Layer 3 of a small transformer language model trained on English Wikipedia (12 layers, counted from 0, width 96).
A neuron adds its activation times its output weights to the MLP's output. To switch it off is to set its activation to zero at one token and run the rest of the model.

Output weights of the MLP neurons that the questions are about. A number n stands for (n - 128) times 0.0024.
n32: 130, 154, 178, 128, 129, 152, 189, 88, 116, 75, 141, 105, 75, 166, 96, 122, 146, 120, 132, 98, 136, 102, 167, 182, 120, 175, 161, 86, 159, 92, 143, 86, 129, 194, 108, 134, 82, 89, 159, 120, 151, 113, 97, 143, 106, 139, 129, 116, 128, 115, 106, 102, 154, 177, 106, 166, 177, 122, 15, 182, 138, 223, 166, 143, 140, 101, 185, 125, 117, 156, 163, 168, 88, 106, 168, 124, 104, 115, 125, 88, 84, 124, 155, 92, 135, 146, 137, 153, 195, 119, 129, 85, 134, 112, 197, 84
n43: 121, 105, 105, 111, 130, 59, 114, 151, 84, 167, 155, 162, 144, 144, 134, 187, 143, 149, 122, 145, 102, 61, 105, 183, 106, 172, 90, 84, 159, 213, 114, 169, 190, 106, 188, 55, 55, 113, 146, 139, 140, 140, 186, 32, 64, 122, 172, 140, 127, 106, 125, 93, 153, 109, 171, 145, 126, 99, 130, 100, 32, 144, 121, 176, 133, 105, 121, 155, 88, 100, 121, 136, 63, 129, 128, 87, 176, 144, 134, 143, 77, 135, 118, 143, 74, 114, 41, 62, 94, 159, 84, 92, 144, 117, 177, 110
n53: 206, 161, 147, 155, 117, 87, 161, 189, 91, 107, 93, 159, 161, 182, 89, 83, 89, 129, 68, 140, 127, 97, 124, 85, 175, 148, 112, 70, 148, 121, 125, 168, 102, 97, 138, 180, 94, 99, 160, 125, 132, 94, 156, 107, 130, 98, 160, 156, 141, 98, 120, 171, 94, 192, 102, 65, 199, 171, 136, 176, 134, 138, 77, 105, 81, 88, 95, 79, 134, 128, 123, 105, 131, 126, 128, 186, 79, 134, 141, 141, 160, 132, 113, 121, 120, 126, 136, 93, 167, 118, 100, 80, 102, 130, 160, 106
n73: 138, 119, 113, 173, 185, 133, 154, 123, 115, 121, 114, 131, 116, 200, 96, 84, 185, 63, 113, 116, 151, 240, 165, 146, 108, 137, 149, 81, 136, 184, 128, 204, 143, 165, 140, 80, 115, 150, 90, 107, 117, 100, 137, 166, 142, 124, 176, 152, 115, 153, 101, 120, 135, 154, 121, 147, 177, 134, 102, 101, 121, 158, 138, 134, 144, 158, 148, 158, 142, 107, 145, 115, 127, 227, 119, 106, 173, 136, 97, 178, 92, 154, 191, 153, 119, 146, 107, 184, 150, 96, 129, 52, 159, 149, 98, 112
n85: 101, 152, 124, 127, 110, 96, 205, 159, 202, 137, 149, 106, 60, 175, 176, 148, 138, 158, 158, 165, 126, 140, 117, 81, 133, 133, 180, 51, 141, 148, 161, 71, 81, 110, 88, 70, 92, 17, 130, 94, 155, 125, 105, 153, 137, 169, 124, 137, 116, 89, 112, 116, 102, 144, 169, 136, 140, 84, 107, 117, 121, 89, 68, 112, 125, 147, 182, 127, 118, 102, 159, 125, 62, 99, 96, 160, 107, 110, 104, 148, 70, 81, 170, 88, 113, 147, 124, 152, 179, 156, 113, 106, 111, 104, 94, 148
n106: 95, 205, 124, 130, 103, 84, 77, 112, 137, 146, 82, 82, 100, 105, 113, 117, 91, 139, 145, 165, 136, 116, 141, 122, 101, 123, 162, 57, 146, 92, 162, 149, 155, 171, 78, 112, 179, 204, 85, 175, 96, 100, 106, 120, 24, 141, 90, 159, 117, 132, 150, 85, 124, 167, 149, 112, 83, 135, 128, 135, 118, 126, 131, 117, 125, 128, 129, 72, 110, 99, 164, 172, 147, 59, 184, 107, 83, 92, 123, 98, 134, 27, 20, 173, 136, 133, 131, 150, 114, 135, 159, 189, 124, 136, 150, 154
n123: 99, 92, 146, 155, 148, 134, 134, 100, 209, 91, 150, 191, 115, 147, 124, 102, 191, 16, 219, 94, 84, 158, 151, 126, 107, 99, 144, 116, 136, 141, 110, 159, 109, 173, 110, 157, 127, 120, 142, 141, 151, 119, 136, 116, 89, 158, 155, 134, 136, 93, 93, 158, 116, 99, 122, 161, 104, 71, 173, 182, 147, 146, 131, 91, 144, 109, 162, 85, 164, 107, 179, 77, 80, 144, 136, 90, 154, 123, 133, 160, 187, 131, 131, 65, 140, 130, 109, 234, 152, 136, 118, 118, 125, 60, 79, 50
n139: 198, 166, 181, 141, 175, 55, 202, 117, 182, 129, 125, 58, 68, 144, 134, 162, 140, 155, 97, 107, 171, 103, 52, 130, 104, 98, 123, 38, 139, 147, 100, 195, 155, 159, 104, 113, 130, 169, 131, 154, 114, 151, 121, 74, 139, 96, 103, 123, 113, 175, 156, 131, 118, 136, 139, 161, 102, 93, 118, 125, 139, 97, 139, 166, 141, 128, 71, 120, 139, 153, 119, 92, 111, 113, 168, 94, 187, 205, 128, 117, 80, 103, 114, 76, 132, 124, 145, 77, 184, 206, 127, 135, 111, 121, 99, 117
n153: 127, 95, 122, 124, 149, 174, 41, 108, 149, 64, 144, 124, 119, 22, 114, 103, 174, 141, 141, 104, 124, 93, 198, 165, 96, 104, 77, 113, 132, 186, 148, 154, 132, 72, 102, 62, 142, 181, 129, 147, 102, 54, 58, 144, 171, 124, 155, 147, 140, 116, 113, 127, 181, 106, 158, 129, 130, 102, 156, 76, 109, 198, 132, 129, 117, 128, 74, 158, 145, 125, 94, 123, 122, 125, 138, 93, 141, 149, 93, 81, 158, 145, 147, 96, 111, 115, 91, 76, 88, 86, 160, 125, 112, 169, 138, 192
n158: 79, 125, 143, 118, 148, 138, 166, 249, 112, 146, 125, 130, 162, 117, 136, 134, 131, 115, 123, 124, 115, 121, 51, 108, 100, 142, 111, 147, 132, 162, 172, 131, 105, 164, 92, 152, 92, 220, 152, 140, 94, 144, 137, 127, 198, 96, 138, 103, 144, 111, 124, 140, 113, 136, 143, 135, 87, 135, 98, 138, 127, 117, 57, 95, 138, 123, 135, 144, 136, 7, 99, 225, 100, 91, 129, 113, 151, 194, 61, 224, 144, 199, 114, 91, 113, 92, 119, 163, 113, 126, 133, 153, 150, 161, 38, 129
n164: 177, 110, 151, 145, 167, 106, 114, 125, 65, 146, 59, 171, 134, 106, 144, 87, 134, 181, 78, 113, 132, 188, 73, 111, 94, 141, 118, 113, 91, 121, 129, 135, 162, 154, 163, 159, 174, 93, 187, 137, 143, 155, 136, 117, 151, 136, 115, 140, 203, 95, 113, 181, 71, 65, 135, 136, 111, 163, 174, 169, 138, 130, 116, 102, 136, 205, 119, 124, 122, 139, 150, 127, 134, 147, 119, 119, 116, 144, 140, 85, 105, 56, 166, 163, 93, 167, 82, 44, 118, 172, 98, 146, 189, 173, 65, 146
n176: 179, 126, 154, 134, 143, 11, 112, 164, 123, 187, 160, 129, 60, 135, 137, 117, 164, 178, 154, 140, 192, 130, 118, 149, 149, 170, 61, 149, 127, 156, 114, 175, 146, 160, 102, 100, 134, 149, 166, 94, 112, 148, 101, 126, 75, 107, 176, 102, 68, 93, 137, 173, 101, 115, 99, 188, 133, 97, 107, 127, 88, 206, 59, 143, 161, 134, 118, 180, 179, 136, 117, 169, 150, 134, 153, 133, 115, 139, 138, 84, 127, 91, 97, 184, 154, 150, 119, 81, 97, 140, 120, 73, 119, 143, 141, 80
n189: 70, 71, 96, 123, 74, 122, 77, 65, 95, 106, 121, 202, 153, 145, 150, 151, 101, 103, 91, 126, 128, 198, 64, 145, 89, 91, 152, 128, 75, 137, 96, 120, 86, 146, 162, 79, 90, 157, 156, 142, 62, 87, 113, 115, 107, 65, 76, 105, 71, 148, 190, 97, 92, 100, 81, 72, 140, 173, 81, 118, 160, 143, 133, 96, 74, 135, 134, 127, 130, 126, 91, 146, 151, 89, 137, 180, 121, 165, 125, 77, 124, 83, 84, 128, 72, 99, 91, 184, 129, 58, 106, 115, 141, 113, 126, 81
n206: 142, 119, 162, 85, 75, 144, 156, 168, 156, 150, 91, 104, 75, 59, 184, 128, 125, 112, 167, 103, 110, 130, 121, 114, 165, 170, 134, 115, 129, 67, 176, 199, 127, 138, 155, 137, 45, 97, 159, 117, 113, 163, 143, 181, 125, 90, 127, 103, 121, 144, 169, 95, 139, 149, 90, 107, 142, 78, 126, 67, 76, 144, 108, 156, 119, 162, 141, 171, 144, 140, 139, 138, 98, 128, 55, 79, 141, 90, 135, 117, 83, 95, 89, 162, 68, 97, 143, 169, 136, 136, 93, 171, 133, 153, 166, 107

Each question names a token from some text and the token that comes next. It shows the activations a of the neurons there, in the order above. A number n stands for (n - 128) times 0.018.

Then comes g, the gradient of the next token's log-probability with respect to the MLP's output, scaled to length 1. A neuron's effect is roughly proportional to its activation times (output weights . g). A number n stands for (n - 128) times 0.0034.

" to", then " the"
a: 134, 135, 149, 128, 132, 135, 134, 136, 124, 172, 127, 130, 130, 142
g: 99, 93, 114, 164, 191, 128, 150, 105, 147, 122, 144, 119, 121, 161, 91, 118, 61, 83, 145, 185, 136, 135, 134, 84, 176, 159, 118, 192, 111, 67, 113, 131, 109, 167, 93, 175, 133, 125, 143, 162, 85, 78, 118, 191, 174, 177, 174, 146, 122, 134, 135, 139, 135, 163, 153, 113, 138, 172, 65, 128, 110, 104, 140, 90, 118, 137, 107, 119, 159, 145, 154, 148, 110, 159, 132, 110, 173, 158, 76, 102, 96, 154, 140, 127, 132, 112, 112, 130, 96, 110, 156, 109, 132, 86, 121, 110
Which neuron, switched off, lowers the next token's probability most? n158

"S", then " |"
a: 129, 124, 130, 125, 135, 132, 109, 124, 118, 128, 112, 128, 126, 131
g: 116, 151, 141, 86, 108, 132, 53, 107, 165, 100, 194, 134, 161, 97, 137, 142, 100, 131, 125, 89, 106, 154, 136, 91, 196, 98, 107, 129, 139, 130, 172, 118, 125, 109, 136, 113, 88, 183, 93, 174, 161, 142, 139, 96, 150, 88, 113, 161, 87, 115, 109, 102, 152, 100, 80, 131, 122, 87, 104, 107, 134, 106, 158, 139, 149, 95, 141, 116, 101, 91, 128, 172, 183, 115, 112, 115, 149, 135, 143, 153, 50, 119, 127, 122, 128, 116, 128, 138, 79, 78, 167, 177, 80, 107, 154, 153
Which neuron, switched off, lowers the next token's probability most? n164

"ill", then "er"
a: 170, 128, 133, 120, 126, 133, 140, 135, 121, 133, 120, 141, 127, 146
g: 103, 114, 124, 189, 109, 158, 165, 108, 134, 99, 127, 142, 113, 143, 152, 192, 82, 101, 96, 95, 133, 149, 90, 131, 136, 138, 89, 146, 188, 124, 96, 139, 117, 116, 132, 154, 107, 124, 120, 124, 112, 99, 104, 87, 109, 188, 116, 94, 166, 74, 114, 127, 59, 132, 134, 103, 155, 124, 144, 76, 117, 88, 160, 179, 140, 131, 157, 147, 141, 106, 194, 128, 206, 127, 125, 97, 168, 108, 112, 117, 140, 92, 137, 112, 110, 88, 126, 202, 120, 100, 117, 151, 105, 81, 109, 119
Which neuron, switched off, lowers the next token's probability most? n123

" S", then "oc"
a: 127, 129, 169, 118, 130, 128, 129, 129, 78, 125, 130, 126, 138, 128
g: 187, 81, 142, 111, 101, 146, 144, 165, 95, 142, 165, 107, 114, 163, 118, 63, 111, 134, 93, 132, 107, 118, 134, 150, 116, 116, 105, 152, 66, 144, 182, 168, 123, 156, 53, 130, 112, 180, 170, 128, 128, 108, 137, 109, 110, 102, 117, 132, 138, 50, 170, 182, 129, 113, 152, 152, 137, 135, 104, 102, 93, 121, 138, 91, 121, 117, 155, 92, 161, 89, 151, 81, 80, 112, 85, 135, 118, 112, 87, 142, 144, 99, 127, 171, 81, 143, 87, 143, 176, 120, 128, 112, 106, 114, 129, 85
Which neuron, switched off, lowers the next token's probability most? n53

"\n\n", then "B"
a: 126, 127, 124, 123, 128, 134, 159, 136, 129, 134, 127, 130, 135, 127
g: 144, 128, 65, 103, 186, 88, 99, 89, 148, 94, 115, 129, 149, 140, 74, 126, 127, 109, 95, 161, 103, 132, 102, 179, 106, 123, 183, 176, 114, 170, 125, 142, 124, 156, 131, 141, 185, 135, 196, 124, 135, 157, 136, 173, 124, 142, 151, 115, 150, 106, 119, 178, 104, 145, 118, 139, 132, 133, 148, 148, 115, 136, 114, 110, 92, 109, 107, 96, 107, 83, 137, 144, 109, 157, 108, 141, 176, 81, 185, 147, 94, 110, 153, 113, 171, 102, 94, 119, 90, 56, 132, 138, 165, 76, 125, 73
Which neuron, switched off, lowers the next token's probability most? n123

"er", then "r"
a: 123, 120, 128, 115, 128, 167, 140, 130, 111, 113, 124, 132, 119, 129
g: 121, 128, 138, 111, 91, 190, 135, 150, 167, 121, 132, 152, 108, 158, 158, 181, 139, 139, 129, 81, 113, 124, 143, 130, 116, 114, 172, 148, 127, 177, 137, 69, 139, 109, 145, 121, 91, 156, 123, 160, 75, 171, 129, 115, 121, 148, 197, 189, 97, 123, 55, 114, 138, 148, 166, 114, 176, 150, 141, 102, 138, 144, 112, 132, 133, 121, 100, 165, 107, 107, 97, 133, 140, 168, 111, 108, 118, 131, 147, 66, 169, 107, 135, 148, 124, 93, 126, 149, 100, 173, 137, 111, 130, 41, 187, 91
Which neuron, switched off, raises the next token's probability most? n106

" us", then "ual"
a: 128, 126, 127, 128, 121, 130, 127, 130, 126, 128, 128, 126, 129, 128
g: 168, 96, 53, 120, 94, 97, 85, 101, 123, 130, 162, 121, 145, 150, 105, 94, 193, 191, 161, 79, 140, 150, 110, 128, 104, 131, 193, 75, 141, 166, 128, 133, 120, 153, 156, 116, 116, 105, 158, 134, 129, 90, 72, 146, 98, 153, 90, 154, 86, 137, 131, 124, 152, 137, 104, 130, 135, 121, 115, 156, 95, 106, 144, 165, 90, 132, 158, 128, 147, 126, 131, 127, 187, 124, 120, 117, 133, 107, 109, 159, 120, 152, 224, 123, 168, 126, 132, 125, 137, 95, 158, 91, 66, 167, 107, 133
Which neuron, switched off, raises the next token's probability most? n85

"ot", then "own"
a: 135, 92, 133, 127, 128, 136, 124, 126, 102, 130, 114, 120, 128, 139
g: 105, 166, 106, 115, 155, 165, 107, 118, 82, 106, 62, 129, 143, 183, 135, 160, 114, 137, 142, 78, 126, 120, 116, 129, 105, 150, 153, 71, 196, 122, 142, 133, 139, 101, 63, 120, 119, 132, 172, 161, 97, 42, 140, 144, 129, 127, 159, 94, 126, 82, 54, 134, 174, 176, 122, 105, 141, 140, 110, 109, 150, 137, 129, 110, 136, 106, 164, 142, 118, 133, 117, 133, 156, 180, 134, 107, 150, 133, 77, 173, 118, 138, 154, 174, 110, 108, 96, 122, 146, 123, 164, 151, 179, 100, 136, 89
Which neuron, switched off, raises the next token's probability most? n43

" n", then "ow"
a: 136, 125, 130, 128, 127, 132, 138, 133, 125, 167, 127, 117, 137, 191
g: 140, 112, 30, 135, 136, 114, 134, 141, 142, 108, 141, 117, 139, 125, 86, 168, 105, 154, 124, 119, 105, 132, 127, 171, 92, 130, 154, 76, 100, 114, 119, 193, 121, 120, 73, 142, 93, 119, 121, 67, 126, 110, 99, 129, 81, 127, 129, 167, 96, 129, 98, 139, 172, 149, 116, 139, 120, 86, 120, 164, 153, 145, 137, 65, 57, 149, 162, 124, 111, 102, 130, 161, 110, 129, 124, 121, 138, 94, 125, 154, 94, 138, 50, 136, 142, 159, 116, 167, 113, 147, 116, 152, 63, 170, 182, 119
Which neuron, switched off, lowers the next token's probability most? n206

"ard", then "\n\n"
a: 137, 128, 178, 122, 134, 117, 113, 137, 127, 127, 125, 134, 145, 118
g: 174, 116, 99, 169, 136, 150, 97, 87, 156, 63, 132, 129, 103, 109, 159, 87, 105, 182, 177, 96, 121, 79, 135, 158, 108, 157, 131, 158, 99, 82, 150, 124, 94, 170, 74, 114, 151, 113, 107, 152, 101, 170, 166, 153, 150, 119, 92, 118, 128, 150, 110, 142, 79, 100, 133, 167, 91, 108, 184, 98, 92, 156, 131, 124, 99, 116, 115, 89, 144, 158, 144, 144, 50, 156, 209, 160, 126, 106, 144, 87, 121, 161, 140, 132, 123, 134, 149, 133, 118, 121, 123, 114, 133, 103, 128, 84
Which neuron, switched off, raises the next token's probability most? n53

"|", then " "
a: 125, 125, 130, 119, 153, 128, 120, 140, 105, 131, 127, 111, 127, 128
g: 132, 161, 64, 114, 91, 106, 134, 66, 126, 140, 151, 146, 99, 120, 112, 119, 122, 141, 120, 144, 123, 123, 159, 135, 182, 104, 161, 71, 82, 98, 127, 108, 128, 107, 151, 104, 181, 79, 103, 94, 114, 78, 153, 173, 131, 184, 77, 145, 128, 142, 132, 151, 59, 125, 141, 132, 123, 104, 212, 141, 101, 102, 139, 103, 119, 164, 106, 130, 148, 56, 82, 138, 140, 111, 116, 147, 125, 116, 120, 108, 69, 115, 165, 110, 110, 141, 133, 123, 106, 118, 147, 126, 76, 75, 111, 105
Which neuron, switched off, lowers the next token's probability most? n85

"ce", then "==\n\n"
a: 134, 128, 132, 131, 120, 131, 121, 168, 127, 129, 123, 127, 141, 128
g: 153, 114, 155, 136, 193, 181, 154, 101, 135, 159, 134, 156, 143, 151, 122, 109, 110, 116, 165, 134, 170, 111, 90, 164, 120, 115, 119, 75, 113, 130, 144, 125, 132, 91, 124, 85, 136, 144, 125, 137, 128, 172, 128, 112, 116, 100, 126, 134, 145, 132, 174, 167, 126, 172, 137, 162, 98, 120, 134, 170, 91, 149, 132, 96, 175, 136, 144, 186, 179, 141, 156, 14, 78, 116, 116, 98, 122, 140, 116, 83, 107, 105, 193, 175, 154, 127, 101, 103, 161, 99, 120, 147, 102, 102, 150, 90
Which neuron, switched off, lowers the next token's probability most? n139

" M", then "ir"
a: 128, 131, 128, 128, 124, 138, 125, 128, 111, 133, 125, 124, 146, 140
g: 148, 108, 121, 177, 131, 151, 114, 99, 78, 115, 92, 120, 130, 103, 119, 172, 86, 93, 122, 119, 76, 170, 107, 141, 144, 87, 146, 134, 152, 133, 100, 107, 174, 99, 151, 128, 131, 167, 189, 167, 181, 161, 126, 167, 120, 119, 115, 106, 120, 187, 152, 137, 131, 163, 150, 163, 164, 121, 149, 149, 156, 41, 128, 147, 115, 113, 133, 142, 108, 122, 162, 84, 134, 164, 108, 167, 78, 140, 182, 138, 152, 79, 157, 142, 128, 88, 139, 111, 162, 83, 156, 124, 63, 148, 136, 109
Which neuron, switched off, lowers the next token's probability most? n153

"m", then "es"
a: 128, 122, 128, 129, 126, 138, 130, 124, 116, 131, 126, 120, 139, 130
g: 123, 116, 175, 130, 79, 144, 125, 179, 120, 143, 129, 120, 144, 156, 120, 174, 159, 117, 58, 135, 125, 189, 130, 89, 124, 103, 116, 88, 101, 171, 98, 136, 134, 156, 201, 116, 103, 145, 132, 143, 148, 68, 85, 158, 178, 158, 181, 117, 131, 158, 117, 136, 106, 129, 93, 122, 133, 210, 144, 115, 122, 122, 123, 98, 122, 131, 146, 104, 146, 158, 198, 116, 156, 137, 62, 85, 137, 143, 156, 157, 126, 165, 100, 134, 129, 125, 130, 99, 173, 139, 176, 132, 139, 137, 143, 82
Which neuron, switched off, raises the next token's probability most? n106

" L", then "am"
a: 128, 121, 127, 123, 132, 128, 126, 128, 58, 123, 133, 127, 133, 129
g: 147, 94, 125, 99, 141, 124, 146, 133, 93, 164, 99, 126, 142, 215, 82, 160, 146, 163, 177, 187, 123, 81, 137, 154, 135, 92, 94, 148, 115, 114, 99, 84, 82, 116, 107, 91, 74, 152, 63, 128, 168, 129, 36, 133, 116, 152, 154, 88, 115, 119, 138, 141, 121, 167, 128, 137, 172, 121, 131, 148, 137, 120, 143, 130, 90, 121, 180, 128, 95, 183, 163, 107, 149, 139, 146, 123, 97, 136, 121, 148, 149, 107, 99, 100, 160, 143, 92, 131, 123, 153, 145, 148, 158, 163, 173, 137
Which neuron, switched off, lowers the next token's probability most? n153